Layer 5 of a small transformer language model trained on English Wikipedia (22 layers, counted from 0, width 128).
A neuron's activation on a vector x is SiLU(gate . x) times (in . x), where the dot is the dot product.
The model reads these tokens: " US" " Mari" "time" " Commission" " and" " then" " the" " head" " of" " the" " War"

The vector x that enters this layer's MLP at each token. A number n stands for n times 0.0018.
0 " US": 10 -7 -13 -13 -8 29 -13 0 -35 -13 -21 1 -10 53 -23 3 -12 -9 34 35 27 -74 -29 -8 59 7 21 -19 59 -19 37 -36 12 29 -18 -32 -14 10 -7 -32 20 -6 27 23 11 -4 12 20 -24 -4 -10 -44 7 3 -9 11 -1 14 -52 7 -26 -11 -9 -11 16 15 -41 -55 -16 20 -24 -2 -6 -3 -9 -23 4 -31 -5 -10 8 -20 -1 -9 -30 -18 -14 8 18 -26 -10 -42 1 51 1 -2 23 31 -22 63 -27 27 0 17 -17 -31 -9 -39 0 -23 13 26 54 8 1 -4 -32 2 18 -50 -23 -43 -26 -12 3 56 10 6
1 " Mari": 2 -13 18 -14 -6 -30 0 -4 -19 -18 1 1 4 12 -33 7 -2 20 13 4 5 23 -14 32 48 20 -11 11 31 -20 40 -68 -10 -55 -38 -20 52 -35 -16 -41 14 49 8 -1 3 -8 -20 6 -8 7 1 -55 11 -1 12 -2 2 24 -34 -51 -4 -1 5 6 22 10 -42 69 -12 5 26 -1 1 -35 -7 -17 10 56 0 -1 0 -16 -5 3 -18 12 -15 9 35 14 17 -20 14 33 8 -21 30 36 41 -81 -6 39 0 21 -33 -92 -6 44 0 -8 45 25 28 -23 2 -20 1 -1 7 14 -31 -32 -18 -8 -11 59 -41 12
2 "time": 4 -10 -19 -13 -9 -20 1 -72 -10 -6 -86 5 5 10 -31 -35 3 18 55 6 5 17 8 30 50 56 9 -26 14 -20 52 -26 30 -30 14 -4 -17 -36 -9 13 11 13 18 -41 10 -73 -11 -38 -3 19 3 -20 2 11 -12 11 0 -7 -26 -46 -4 -1 14 -19 -8 26 -8 -72 -10 5 23 -9 -3 -4 -19 -20 14 -1 -3 -8 14 -9 7 -3 -47 29 -17 -11 23 -12 -22 0 -5 12 -2 29 9 3 34 -14 32 0 0 22 -12 -26 -13 51 -1 -22 -9 13 3 -7 -1 -23 -68 3 41 -13 -36 -39 -19 -3 13 21 11 9
3 " Commission": 0 -9 -3 -24 -10 -19 10 30 -6 9 -25 6 5 2 -18 -26 -21 -51 14 7 58 -8 6 31 57 2 -16 3 9 -24 32 -52 25 -2 -25 -7 -39 7 1 -22 -5 19 -7 -14 16 -67 -6 -29 -2 15 -3 -4 -2 -24 -17 19 -33 16 -17 34 6 2 3 2 14 10 -18 -30 5 10 -34 47 -3 1 5 0 -13 -60 13 -2 -2 -10 5 -3 -44 -12 6 2 40 -27 -14 0 -7 39 4 18 11 30 2 -9 -2 13 0 12 -31 -25 8 37 1 -17 43 17 28 -3 0 -1 28 -2 14 -26 -18 -44 -8 15 -12 8 23 -5
4 " and": 4 -6 0 -8 -14 0 -4 6 -5 -9 -39 -3 7 54 -7 -22 8 -15 -4 22 1 -44 -24 17 2 37 13 -10 -6 -27 2 -53 45 44 -30 2 -34 4 -2 -10 -9 28 1 21 17 -56 -22 9 -9 -2 7 -17 17 7 -15 12 -7 4 -13 -17 8 7 2 -34 -12 14 -13 -21 5 12 0 47 7 5 -1 -15 14 0 3 -45 8 1 0 -7 -17 17 24 -4 11 -3 1 -6 -2 20 3 23 3 12 1 -17 5 6 0 -8 -27 -28 -19 33 0 12 17 1 45 -28 -1 -5 -8 6 -36 -31 -23 -12 -18 -23 -4 31 17 -9
5 " then": -3 -12 -19 26 -18 11 6 4 -30 5 4 1 11 47 -21 -16 2 -9 -4 -14 4 -55 -27 32 4 32 11 -16 2 -23 27 -69 30 27 -26 -9 8 -5 -6 -7 51 47 40 -19 5 -49 -16 -11 -2 8 15 -50 -11 26 -9 9 -22 -19 21 4 -3 14 0 2 16 -9 -22 -54 -11 44 -8 -18 5 66 -2 -11 22 -17 -5 -14 10 3 13 -9 3 13 37 4 -3 -12 -3 -2 2 66 7 29 -9 24 0 5 -25 26 0 0 9 -20 -21 28 0 -12 30 12 18 -45 1 -22 -31 7 0 4 7 11 -32 -40 0 -12 -9 -9
6 " the": 0 -13 -35 9 -15 -9 -4 -16 -6 -13 -33 0 -3 18 -17 -5 8 -8 19 33 31 -14 -19 10 -8 -7 10 14 -9 -28 34 -27 18 -6 -4 -12 -20 -3 0 17 -19 37 -5 42 9 -13 -13 -7 3 8 3 -25 11 0 -1 11 13 -11 -8 -63 -22 3 -9 -18 -12 10 -4 15 -5 -6 -34 -13 3 -8 -2 -6 2 -28 2 -37 -7 -9 1 -8 -10 -13 -18 -10 0 -12 -1 -24 -12 -3 4 28 -7 3 -12 24 -1 9 0 0 -4 11 -11 40 -1 -8 22 -5 17 -11 -1 -4 -29 0 -34 -16 -29 -21 -22 -23 -4 18 -2 2
7 " head": -6 -2 -15 25 -14 28 21 26 -23 6 -5 10 -9 66 -18 0 -4 28 67 40 -19 -43 -8 41 18 48 9 -14 -1 -20 13 -21 1 -8 -39 16 4 8 -10 8 29 66 -9 -33 17 -4 -17 -14 -7 -1 -1 -66 3 -16 -6 7 -12 -5 17 12 -61 10 -6 -1 -8 12 -8 -11 -4 56 -14 -41 -1 3 -3 -25 -9 -2 -8 86 37 -27 -7 -11 -3 -7 -60 -4 7 -13 -18 -1 -1 -4 -27 36 5 9 11 -37 9 -3 0 2 8 -61 3 74 0 6 30 23 -21 -17 1 -7 0 3 4 0 -34 -25 -31 -1 -14 49 4 -1
8 " of": 7 -12 9 26 -14 -7 13 46 -3 6 -37 3 5 6 -24 -25 -7 5 -53 -2 -3 28 8 25 17 12 11 -5 0 -25 -3 -10 11 0 -20 -4 -54 -13 -27 -23 11 -5 -21 25 15 -4 -18 7 -15 17 8 11 4 10 6 -1 8 -15 -25 -60 5 0 0 -6 0 -11 14 -15 -7 12 -2 10 -3 -4 -5 -17 12 7 -1 9 0 11 -2 -6 -25 -8 -17 19 6 -14 4 -20 0 -10 -2 13 -2 11 -6 42 40 -10 0 -3 0 7 -13 -26 0 -9 4 -7 3 -21 -2 -18 -36 6 -36 -18 -45 -16 -32 -11 6 33 27 29
9 " the": -1 -12 -32 19 -14 -6 -3 -8 -3 -18 -36 1 2 24 -19 -7 2 -14 12 25 34 3 -14 12 -10 -8 13 18 -16 -28 26 -6 9 -2 5 -14 -31 1 -4 18 -10 31 -6 46 10 5 -14 2 -1 10 3 -12 12 -2 0 13 10 -8 -11 -55 -16 -3 -8 -15 1 9 0 -11 -9 -18 -27 -21 2 -11 -1 -6 2 -35 2 -22 -6 -9 1 -7 -10 -4 -34 -8 7 -8 0 -25 -9 3 4 30 -9 10 -6 59 7 10 0 3 1 13 -5 34 -1 -13 17 -1 13 -10 -1 -1 -15 0 -31 -9 -24 -19 -23 -28 -4 25 -2 7
10 " War": 4 -25 -27 -24 -11 5 -7 -32 -4 4 31 -2 1 -3 -13 -12 1 -19 4 5 5 -24 4 26 14 -3 -1 -44 -11 -21 -19 -85 -6 22 -14 3 -16 -10 -10 15 -6 29 12 35 15 -36 -5 -28 1 19 -9 -55 -20 -19 -1 6 1 18 -13 52 -2 23 -2 12 68 16 -4 -4 -14 1 13 20 -12 17 -11 -3 20 -18 -8 20 -28 -1 3 -8 -27 -1 -14 3 28 -29 7 -31 -2 22 -13 16 42 5 26 -4 27 48 0 13 -25 -42 5 43 0 -18 31 4 24 -31 1 2 -27 5 20 19 -4 -5 -42 7 1 47 43 49

Each question shows the input weights of one neuron of the MLP. A number n stands for n times 0.012.

n4 gate: 8 12 10 31 6 9 24 40 5 -26 2 -10 23 14 13 -17 19 -17 9 0 -3 20 -50 -14 -37 11 -3 4 47 -7 12 4 24 9 26 -8 14 -4 7 -12 -32 -26 8 -9 0 31 30 -7 9 -6 -11 -25 -2 -9 -2 -2 -25 -27 -34 -2 -4 5 -23 10 -15 -9 11 -13 -13 -19 21 7 14 -39 1 13 1 10 3 29 21 10 -5 8 -27 1 13 -20 -7 8 39 -36 -8 16 -28 -22 7 -12 -1 16 10 6 -13 -14 20 35 -10 -5 13 -2 -6 13 -23 -8 16 27 5 25 16 -32 7 21 12 34 1 14 39 8
n4 in: 21 12 1 5 6 42 -5 12 -27 -28 -6 -20 21 11 21 4 24 -11 54 -15 11 22 -23 26 -23 -1 14 19 8 -2 8 5 5 10 24 -3 26 13 4 -15 -43 -4 -8 -12 -6 4 18 -24 -20 15 6 -15 22 -13 4 -6 -16 -44 -29 -30 1 0 -51 -24 -5 -15 22 -11 -10 -18 -4 11 0 -45 3 -27 10 25 6 14 10 -15 3 21 -6 9 15 -18 5 8 31 -2 -2 18 -16 -23 10 -14 32 -5 26 -17 -30 -24 -11 18 29 -9 18 -13 -1 26 -21 3 13 5 17 19 -1 -22 -2 9 -8 12 36 19 15 18
It fires most on token 5 " then"

n321 gate: -4 -12 -1 -2 13 15 16 0 11 -12 3 11 0 -11 -2 -10 7 8 28 -43 9 1 12 0 -20 4 7 1 -13 11 15 -2 -6 -29 -4 -1 14 18 1 14 1 4 -14 8 -35 2 -13 -4 12 25 26 10 -24 -22 40 31 1 -22 -27 11 -19 10 -15 7 -4 -10 10 -26 33 0 -37 31 -4 -5 35 -1 -4 0 -26 -3 -20 -25 37 1 3 4 16 16 52 20 0 4 1 16 15 -7 8 9 -8 14 -35 -28 -9 9 35 -23 16 -7 3 -8 -25 14 10 -20 -10 13 -36 6 19 8 -15 -22 -28 -22 3 -51 26 -33
n321 in: -2 -7 5 -2 9 6 5 -2 0 -17 -10 15 -10 8 -6 3 5 7 29 -21 18 7 -9 2 -9 2 2 -10 -19 4 9 -29 5 -6 9 11 0 15 -9 3 5 -6 18 7 -22 4 -34 -5 6 2 21 11 0 -7 39 16 9 -35 -42 8 -25 9 -6 11 -18 -17 15 -13 28 -6 -19 15 -4 10 34 -13 7 0 -26 28 -16 -6 24 -4 10 -15 27 6 50 -1 -1 -7 8 34 22 -24 -6 21 -6 18 -9 -29 -6 -6 35 10 25 -1 -21 1 3 4 29 -14 -7 19 -23 0 14 -4 -30 -17 -23 -2 -2 -31 26 -37
It fires most on token 5 " then"

n400 gate: -29 16 -1 -42 -8 1 16 -65 -11 9 -1 -11 -12 -14 6 3 0 -4 -2 2 -25 -10 -26 -33 42 17 3 -7 7 -4 17 -23 -37 14 5 -17 10 46 -9 -9 -20 45 15 -7 -13 -10 -40 26 0 12 -15 11 20 17 2 -9 -26 -53 3 -5 12 23 -16 17 11 -16 49 8 34 25 -22 -33 15 37 32 15 3 -25 -3 0 21 36 32 29 -16 18 0 -13 -24 20 7 14 -35 -18 -18 4 -3 46 24 -23 -22 -55 -29 -7 -20 4 21 10 -6 10 10 8 30 -25 -19 19 -49 -18 17 -12 16 -26 -9 5 2 40 41 20
n400 in: 9 10 10 6 -10 29 -16 -21 15 -4 -11 -1 29 -22 9 -10 64 22 -10 27 -15 -3 18 19 -14 -27 28 -20 -9 -13 19 -27 6 -20 6 -10 26 2 5 3 6 -30 -20 0 -36 30 -45 -22 0 5 -3 13 -57 11 -2 -16 -28 -10 16 -14 -8 8 -33 -5 -9 -31 -7 -41 -11 37 0 2 37 20 16 3 18 -12 -47 7 -49 9 -9 -7 37 -36 17 -26 36 22 -12 16 -26 -3 -11 9 27 -26 -12 9 -12 25 7 -6 17 18 -12 -9 9 -19 -15 18 7 29 -2 -4 28 7 -22 18 -40 26 -14 19 -8 -10 -17 4
It fires most on token 5 " then"

n406 gate: -2 5 -39 15 -4 27 10 30 -23 -18 12 15 19 -4 1 -27 4 -3 -24 -7 -21 -5 29 2 -26 -21 -14 11 -3 2 -4 -17 17 15 9 -8 42 -10 27 16 -25 12 2 26 -34 -3 -19 -15 -16 -21 -29 -19 14 -2 -20 -28 25 13 2 -29 5 -24 29 -3 24 38 -37 18 8 19 -17 8 -14 8 53 -17 8 -27 -31 -13 -21 6 -12 -3 -1 19 24 14 -35 25 -4 37 34 12 37 12 -12 -25 22 27 3 25 12 -29 15 7 24 13 14 -24 -27 -16 -8 22 -1 11 -40 0 -20 1 13 -4 5 12 -1 -18 -6 -16
n406 in: -21 -22 -32 -4 -29 24 -54 -6 22 -14 -16 -4 -4 12 -19 -2 -12 -9 -9 4 -10 20 25 -14 0 -25 -5 16 -9 5 33 -23 34 -12 -29 -2 -16 -3 32 -3 4 36 -39 7 11 12 -2 -29 -5 -11 -22 -15 20 16 3 8 2 -12 -20 -46 1 -19 -15 12 15 10 -7 -14 6 -11 31 8 20 16 30 -16 30 -27 25 0 -3 -2 -11 41 -3 -36 0 -6 17 51 23 19 27 10 10 9 -31 -12 -2 9 6 -38 12 0 -24 7 15 8 -15 -4 21 -15 18 15 11 -11 -23 4 -1 -24 5 -13 27 -7 -28 30 9 -28
It fires most on token 6 " the"

n504 gate: 14 -13 -26 -20 -1 -53 20 40 6 3 8 -1 19 12 15 15 2 -11 16 -8 -27 1 -8 4 -13 14 -24 23 3 -3 33 45 34 31 10 -3 -15 25 -6 2 -30 8 -2 3 -37 -4 38 38 36 6 2 10 4 -13 5 -6 -11 -9 19 -32 15 -28 26 -3 29 8 -3 2 13 -10 -26 35 -26 13 8 3 -4 -5 -16 -8 -15 -3 -16 -16 -8 -42 -6 16 -21 17 11 15 12 -6 16 -18 32 16 -8 31 -32 -7 5 13 4 -19 -3 -2 -21 19 3 3 21 -8 40 3 -41 5 -10 8 -10 0 8 19 -6 -4 -3 0
n504 in: -2 -4 -10 -9 -15 -47 0 26 1 16 35 21 23 5 3 19 4 -7 -20 -6 -35 -1 13 -12 -10 9 -16 35 26 -9 -6 26 40 19 1 -17 1 17 -1 -10 -44 -11 8 -16 -22 -9 -2 42 -1 -27 -2 28 -17 -7 4 -3 -1 -1 30 -31 16 4 10 0 0 23 -20 2 -20 -16 -8 26 -8 -1 22 8 0 -16 -3 0 -17 8 -10 -12 -1 -10 -14 -18 -22 12 -4 9 20 -21 24 -10 46 25 -13 35 -37 29 -14 6 16 -17 -14 -11 -20 1 11 9 -6 -10 9 -7 -10 -8 -10 -7 0 -30 22 23 -7 11 -1 2
On which token does it fire most, and how strongly? 7 " head", at about 0.017

n471 gate: 18 2 16 14 -7 33 1 20 -14 15 16 9 10 -3 -10 1 1 3 -18 -1 12 22 35 -8 -32 -3 36 -6 -20 23 -16 14 -26 -26 5 -29 1 9 8 -5 24 -30 -14 6 10 53 2 7 0 15 30 8 6 -15 12 -6 -13 -14 -13 21 -8 -10 7 15 -7 7 -10 -9 -6 15 -20 -21 -12 -10 24 7 29 6 -7 14 -35 21 -14 3 -25 22 28 9 8 15 -8 11 9 39 -23 35 -33 -27 -19 -24 -3 6 -16 1 -27 -28 -15 2 0 -5 8 32 -22 9 -21 -19 -2 -5 -14 12 -15 6 25 -38 -24 -30 -1 -9
n471 in: -3 38 -7 -12 49 27 16 -5 -6 10 9 -14 2 -7 3 -9 -4 10 25 4 -15 18 1 3 -5 25 -4 9 -13 2 14 -29 4 -41 35 -25 1 10 -2 2 8 -12 -4 13 12 31 37 -9 -14 6 13 -12 0 18 -13 15 -13 -11 6 11 -1 31 -9 5 -2 15 11 -15 -3 23 -13 -6 -23 28 -5 -22 1 -9 23 -6 42 3 13 15 9 -5 3 29 -15 -28 7 -10 29 -15 4 1 11 42 -24 -6 5 -9 6 -30 -10 18 -17 0 -3 -10 0 13 19 17 -4 4 2 22 -13 35 11 -5 -10 -3 -56 -12 -13 9
On which token does it fire most, and how strongly? 4 " and", at about 0.0064

n113 gate: 9 -1 -22 13 -15 17 11 3 24 8 9 -13 -14 -4 -7 0 15 10 0 -6 0 -16 5 -5 30 9 -30 -5 3 -13 -12 -6 -7 -12 -6 -7 -9 20 13 -21 -21 -12 12 9 6 -8 6 -8 -7 24 20 4 -19 24 11 -6 45 4 5 3 23 -16 13 2 -5 7 -1 -7 -6 13 -4 10 -1 -28 1 0 -2 -2 31 1 -22 1 -14 5 11 3 2 24 -23 4 -12 13 7 -23 -9 -3 22 10 -20 -10 -11 1 -14 5 -7 -13 -7 1 -4 -4 2 3 -14 37 5 -28 -12 -26 -25 18 -27 7 19 20 -10 -28 -15 -15
n113 in: 8 -14 -1 -2 36 -2 -31 -8 -18 23 -13 -6 29 8 31 -7 -8 3 26 12 -1 8 -5 14 -1 2 -25 15 -6 11 6 5 -13 10 0 0 24 -17 -29 13 15 14 -1 4 -43 11 2 31 7 -16 1 -7 -1 24 -19 5 -8 -19 -3 -12 -3 -2 18 -5 -7 -9 -7 1 5 -7 -16 -1 7 26 -44 -4 19 7 7 3 20 13 0 -20 -12 22 2 3 -16 0 14 -17 -16 0 -11 -5 7 5 6 -12 0 -13 7 3 2 4 9 12 -30 -3 4 17 -9 13 4 10 5 14 4 6 21 -5 -7 -6 -6 12 -2 15
On which token does it fire most, and how strongly? 10 " War", at about 0.0012

n454 gate: -5 -17 -3 19 -28 16 4 -17 54 -24 4 -27 -19 -6 28 36 -18 -14 4 13 -6 -26 -16 14 4 -11 33 1 18 -5 21 15 21 -35 6 5 -25 -7 -29 -17 -13 -38 -1 -5 22 -27 4 -30 4 40 -25 -5 -5 9 18 10 5 -16 6 3 -4 21 8 18 -16 -25 -30 -25 7 -6 -1 14 10 -34 19 -6 -5 -11 -25 31 -16 59 -2 -8 36 0 -27 -23 -18 13 10 33 -6 -13 3 -7 0 11 -8 2 -24 15 2 22 -31 19 10 -4 -8 -11 -26 -50 -49 23 2 -8 -19 -6 3 -21 2 -21 -6 -9 -6 13 -9 10
n454 in: 28 5 -24 -24 3 21 6 2 -27 19 5 -11 -19 -10 -14 -25 -38 -17 -27 -22 -12 15 -23 -22 17 -57 -25 15 -4 -1 -22 3 7 7 1 -12 2 -34 11 -17 19 15 -1 8 11 36 11 -26 3 -11 -17 -12 12 -4 18 -6 -8 24 15 -22 17 -11 19 5 17 15 35 22 15 18 52 14 -7 19 2 -1 15 4 29 2 -25 -6 -26 -26 -19 8 8 -11 22 0 -16 9 28 26 -16 6 -3 -14 20 25 33 -9 23 -34 0 -5 -27 21 11 31 21 4 -20 0 17 -11 23 25 30 -26 7 8 14 14 -10 -33 17 -12
On which three tokens does it fire most, strongest first? 4 " and", 5 " then", 7 " head"

n109 gate: -40 0 5 28 14 -10 -3 15 -8 -10 18 2 -34 8 15 -7 1 6 17 -11 -28 -22 -2 1 -18 -11 30 22 13 -12 36 -2 -27 -23 28 46 -31 -12 -3 5 -43 -42 -10 18 1 -6 -17 -1 14 5 5 -35 9 16 -30 23 -5 -38 -21 -10 -22 19 9 -9 -21 -4 20 -3 3 -27 -12 -29 18 24 -6 16 34 31 -6 19 10 1 -16 4 2 -12 -10 -1 4 -14 9 1 17 4 28 -16 21 -17 -13 -13 -36 16 18 1 -4 15 -16 4 -3 24 23 -3 31 -53 12 -42 22 1 -8 5 17 3 5 -2 -14 -36 -9 -7
n109 in: -19 25 7 -38 21 26 -12 2 12 -39 -35 15 -2 12 -7 -15 -2 4 15 -15 17 24 15 18 13 -2 -21 -32 -49 -11 12 10 -1 -2 20 -21 -14 -14 5 -10 -3 38 4 12 2 24 9 -5 17 15 -1 45 -1 -38 14 -15 -14 -38 -3 -1 -22 4 -1 -6 9 39 -4 -2 19 -30 -10 -1 17 12 -10 -17 14 -18 16 -37 -7 20 -10 -14 -16 14 10 -27 28 3 12 -6 -20 -38 -9 -22 -35 -4 35 1 28 10 -19 15 -20 -5 -18 12 -20 -19 -1 38 23 23 35 59 -9 -5 13 -25 -13 12 -23 0 18 10 -16 -22
On which token does it fire most, and how strongly? 6 " the", at about 0.0055